Layer 3 of a small transformer language model trained on English Wikipedia (8 layers, counted from 0, width 96). Numbers have three digits each and are written without spaces.
A neuron's activation on a vector x is GELU(weights . x), where the dot is the dot product.

Input weights of the MLP neurons that the questions are about. A number n stands for (n - 500) times 0.00088.
n31: 523648413398724496616612555584512596514456635573624567508291230621602277287552410428730404487581525603546578432365592473622471794559580427319603401500471554310428516596407701500670504492538412600279222462342539669660763325500623430307336305666489769512601558504665417454293487500309561635
n57: 522482534582488497637625336434478362350507504424554465590497554506573559492552474600495493229529466632488607421500817527532467542477398482596483590628454473635432325520500375528413420489458329627545505397594425613607488438439360519570536558386600573519520560361520455611440455497564421511
n97: 468482764377456500400506451535582412582568629537632537460519196727465525558440452387763546510534618503522427541402445396480409430532453352486527583388601548421503430483476497475301698366574555343524526503601503559423686448556620403533650364634410491567615529657591413330444387461429282479
n110: 499565447445494648465463465456513508536581589489544550536468469585484391428457473454462519492500513402501388536552497550531553509519545432500527518572524496529463498490528481540413482514502477558453530553471499498513461446421520406499516518530437398516497505501543435484453481425418421425
n114: 552634515379621417437542487405457384352447515611404557481416558477443511450451431646429412477506680628440349276484480432659379572648582391389636396531666573551318338609343549673386676253413510449487563397609570481633630601463582441463433402574684388441416618569508524352562361694485384471
n116: 527498504482539548553606677439508481481549533484494495442443482578487460398538424460459426465466448326589452495552490493497661489535394542482483466536495500473510508485525528556394459439524412474585482512553467435450604544472522483419502463574584443546541558656512456460599719474573446574
n132: 512410493606553519421468479291518493477470491526523520472544552534514513342453525486510648378498560420467389490447484412394470528438465468618579561550669451526416444460509385530549576432590614491509543516521510476503430589372451455583535557490492471491569491547524545592535613780469486528
n156: 552479508440630777550555524331518352373545502366437509459456433636488439538532531430514441385538542568399467568503639536585516526518570349588487439615625489527487539481470383430313458502405376449563454492538440525633527470430500524524516509502551440392387576512428565483470492718446416414
n157: 581451676516474675569557487540615606397408630515514500383506374632770614440476462563552417416509555543497651235431578558562313484646491621630543368352418757455541637606295532459535465461420605484383485513468460539646483449384467416441430289484720582566634394530446530497585350446614399449
n186: 496488559471486513496526525510408593546509603423483557546544425497587557468344462567803489519542375376532479541500645436348536508427480339530495539475463435579432462626542530577561361372444616513490618428416396474525636658473626359453544602458573546474489545546452333272575489436579500421
n196: 489497512340465512495609486468417469450549584492612510476530331547407400390467450496429477494513449516506531468451535546520598524409468391443433536537572466540485439552492479551553534604500413512442568404612497514483557489584426505459529446493465562465544529508601502497459592445481493511
n205: 642544469530575476546534490339528540372455510460550582377574480485638522373450431536519524280516435520624435399467510503496508490485465500613509558608615509563456430412411406469563446500439497533599583385436423426535368564628490417651575496346482435460503548488380518682537560653418631502
n220: 685581612569404610638294588682579709542154414450395504408538620649616710442223172659586805465586459496557278470513277452619587642352585510387508317594469577652420614388456618685593517366385576461466528469598474466420477626269483167218387358595415416487426330512375596800466599562549443771
n280: 540581525525562342611575650465666511574396429428644543529480530485288338610657478516462541569475593585627508425462446373616408519608376545497539442459491493578513519594624364472427551483457536612490381459465410485520487593565460472436423485557429532397382430507506419561398500513568472451
n292: 568433508555545453715716556442579467536422638411403516331429578468554574629274398475494372507528521379536510455634342545495332549581401504679705395322491381623444463629598666427477793497434437461278349594493633294513370469388362488497478657601457563493419335687613446390544646514635554574
n295: 275453618559775638588701478496380480317463590705399596270559550592441464556437474343973242523590600486760546524403364631608460579627385270718496534353508679287538691490434186449522446255561462713274298407736539563676613467470532449353547504374876508588745316411598487543514405458389393478
n303: 569508574544558469590577676500532527565394498555585544568523467437332436630550445529572546530500498521572500470374424421503452514544369448457476543502523438506572519625527386481451521487571517647488438472409458414560481544508415482372516449500460535349421457518496373524513528485611391533
n310: 437484399565392566508363384528588446382430514435545520471495470494359580605505577518568602515457539319544558421580467439547434543420542478390615236526589431490436544551496634520534608550615477586454528469484552241463498520603412502436556577375654553601588598493488558448438462536544437432
n311: 581521678515474565637411486560340417563399427504537543450444623800636476480439490466551535444540410503561388450410510401547484636338500478435465505560473334613431459489364555561469490569523508535546527503516515559432526495228550492455442423540538525533314520486414537446507581505393505575
n364: 493470451482567484596588340446357296446562590531606462613466412611483496432580531553511424444566581523502599484491669626518436533535571431516442527536524555511521409534529468487338567489575460549484517406653421618608534427573495547550498589344514496454601491477587418498407547383455406453

Each question shows a token from some text and the vector x that enters the MLP there. A number n stands for (n - 500) times 0.013.

"the ": 497506505466472537525497477644501539532540442511471444569484487541474487531499550531415466668561471501452450520547487469506517476527553531489399403433410485517559626488491518503508506533523541475464485585540489477409487475533528530432491452509500524545473499540517481548463474088525480550
Which neuron lights up most? n220

"4": 514434508467548325503484497425479580532438423468544409478518524518491520515449566408528514520299459536447491544489505535337578481561501483414522674494570622570603401487563400517491431528518525517655498588489420485428479459446503550489561521582494480529476555514524532525495486323509507458
The most active neuron and its activation: n97, at about 0.18

"il": 530546483548484519419420513568504401466563509541501391512611481478446342512490518507423500497438544557499524540497531480383505552437442526537458494581621456531669534573411476535475475490545469542563417763513358465432393523584497737484447596479473431529507444439445519432445526419463660483
Which neuron lights up most? n364

"l": 539522514523489447571429506511496529569565396428552430585630539448491416563576609444586485468445559524521527536487503535422409348458458426531428519500499432509459458481466527517558557532523466501445666672542356531512417441550482599526532544424381518519490490361449613483449473426468493551
Which three neurons fire most, strongest first? n57, n364, n280

"of ": 477466506531450451454513544653499551507545527511501502569520543542479469508493624481481491657488461521494418514485446550517453562540495495488478457390403518498565494508494487506538472520511474455461454642519481508488533538446531599421415455531538446505507528502543478472494459116532546572
Which three neurons fire most, strongest first? n31, n295, n157

"og": 516351546518443526522518448456500509597601490451461356540393467483555416538535602475475558512486439570433472595422432547554541495499529444538429612510561369512648394420496478456521484521568484578642478708427497548424548614544449493604444505519472412456523525501409416518467463429540556502
Which neuron lights up most? n156

"an": 538367526539591551492410480506512473395527455330533448569492504546502490530536638483482516586456511579603440622498477603452491482510418562460494522409580414431595466466419447499532492570512404513669507507526484502314367482515490581539640518501463433425511493481541539557491515389496468501
Which neuron lights up most? n156

"e ": 505474488485479500528339522681554534503542507484528530567529508483503505559532524552495499650360435485488500486456535444585499560512526503462418499443508522478558551490499520498530429465465472524576573528460460515502612440486531614486480463504444449511503507404527493434505483116528566461
Which neuron lights up most? n186

". ": 510383538534489557440510436594504502437519546498463538452552504499468628561559555484509363523443389523506590522540502547577538542519451507565549482467438581516556617483325456446574476423485544452589475695573494470443438464464475720463411492528449504509507466489486554442470494236496450427
Which neuron lights up most? n157

"ex": 491450449632448550375446458427486529412559449413562529575498564434461460458550561494486484510413427500426522565425535530467619423364507518515390430523514448501594492466423651434480457544568522593534515695529527634386560486601565461506495579525498559477473479412494535522516477510444529396
The most active neuron and its activation: n310, at about 0.2

"6": 541406493445503308553444509437475569565452467470487387539569533478476554503450504377498518527362506474485538569466501542338591471550464490463493691494565668568624423473532445521479467491483530536646491649506462488437527487481505568491530536538450459543432550482508492548501472369464523449
The most active neuron and its activation: n97, at about 0.098

"8": 524396490480502293514444435419519546526486462481480399549449523517415506578456550415487566487359478553518511559478554572376590469582484480420545686514513596567534396436547376517525481489492463489670458657517466484442523517499423612475557552540477482555443551485455527562497495431498561489
Which neuron lights up most? n57

"in ": 518409527527462488450479489735515567484433444487469478519528526497487500501461565450554499625406536559471420479504467511493410543522482540501585458460382515480573595521556512512565386516537493475483531725481457475462487536459553525403424439542533527506499498499470462506553479223467610514
Which neuron lights up most? n220

")": 471480421474573494493509477525526545490754499540438499528456565455551591455561626545398413577290563517403516557486479493439450451602455502484575423569588444490447424572419528470521510428497546410512538683485520545427488463466515674559552485482548403524445560472520526519508424383466423385
Which neuron lights up most? n114

"an ": 516349490426457492445500495670540548473473434532458523615522438465466480592460614504519466591347442541517479466588526515571528493521458514514470423399490485456590535528517530463558446606465454463455535473482533492460599493571516625460567509507482463503464482487558533460520494179511498526
The most active neuron and its activation: n310, at about 0.31

"ri": 568453399482593478565500484463442521574684429429553461589536474511475420491616578510442401501431478566459505553545429480522480360376602542474488517660544460445582487548541416513584498492499486498457459652501525476445421447508543621499501469379462481496534515443583559462531554365407636495
The most active neuron and its activation: n364, at about 0.46

" ": 506421495456483513490522509587514519594612430482527433531553488518439522551525492530546439583301443502573478489482516525575520574555546511463489438500471537513645524520515511461531475520497459514460504587493553538509534477482486482422509515485482495501479485455514508459470469054523515510
Which neuron lights up most? n31

"h": 585427516468502512366441504454491585554502518543499394494537453469488527643410587553554584417548499563421475701487497470447489560463584461527450575566424387537596382481489546478533465582488477502537614637503389449439343531420445570527549493455373533456473492531478537522528458429490504579
The most active neuron and its activation: n220, at about 0.35

"re": 470517520600497531543479467472442483538540488526636452592592389431483489523536628492444625488424470610415499469524489449406623468385450524518459482545558512445544526482515528501536431452515452339706560587510577505388534531471495662481454518468472416490503446383441469522478516441595401500
Which three neurons fire most, strongest first? n57, n132, n196

"ic ": 509519495442489561486539504574516515549503537519468500513490454546473443580567578548488464657411475478429520535499484527604557543501504474486388386444466552452567533507436526486538473543485511525441493614516512478501541523511504493450520461531458470511513495504504555459456477087480556485
Which neuron lights up most? n31

"t": 429479507500516415563465512544451456470522445516529413423500453543455670527565572489553501546310431492389519627531515547529449451424435487491406538570474385544480532483667416443435572524510506426620523540516416457551485624567565576473555499482369452521504468497280519545454556550518611509
The most active neuron and its activation: n156, at about 0.25

"ur": 479208470547531505503476579412500425545576569432485506575577445473475545553471460396426635576441474477464528496511484469393498471506590553546445495548455498492523598524512521490465566586474454596556492616504447552372491423473454730450604569440491411515480451442491419643458455509462637542
The most active neuron and its activation: n132, at about 0.16

"0": 493418506489471403498403485410461542541502474412501481587512553475448503500497607434537591532399534490436457517500552577336594502532421466409550551547505475573539449507551466470583455438434398584662504599539498442469479554497478689459527503544566436585392574425457545572434491442515539481
The most active neuron and its activation: n57, at about 0.41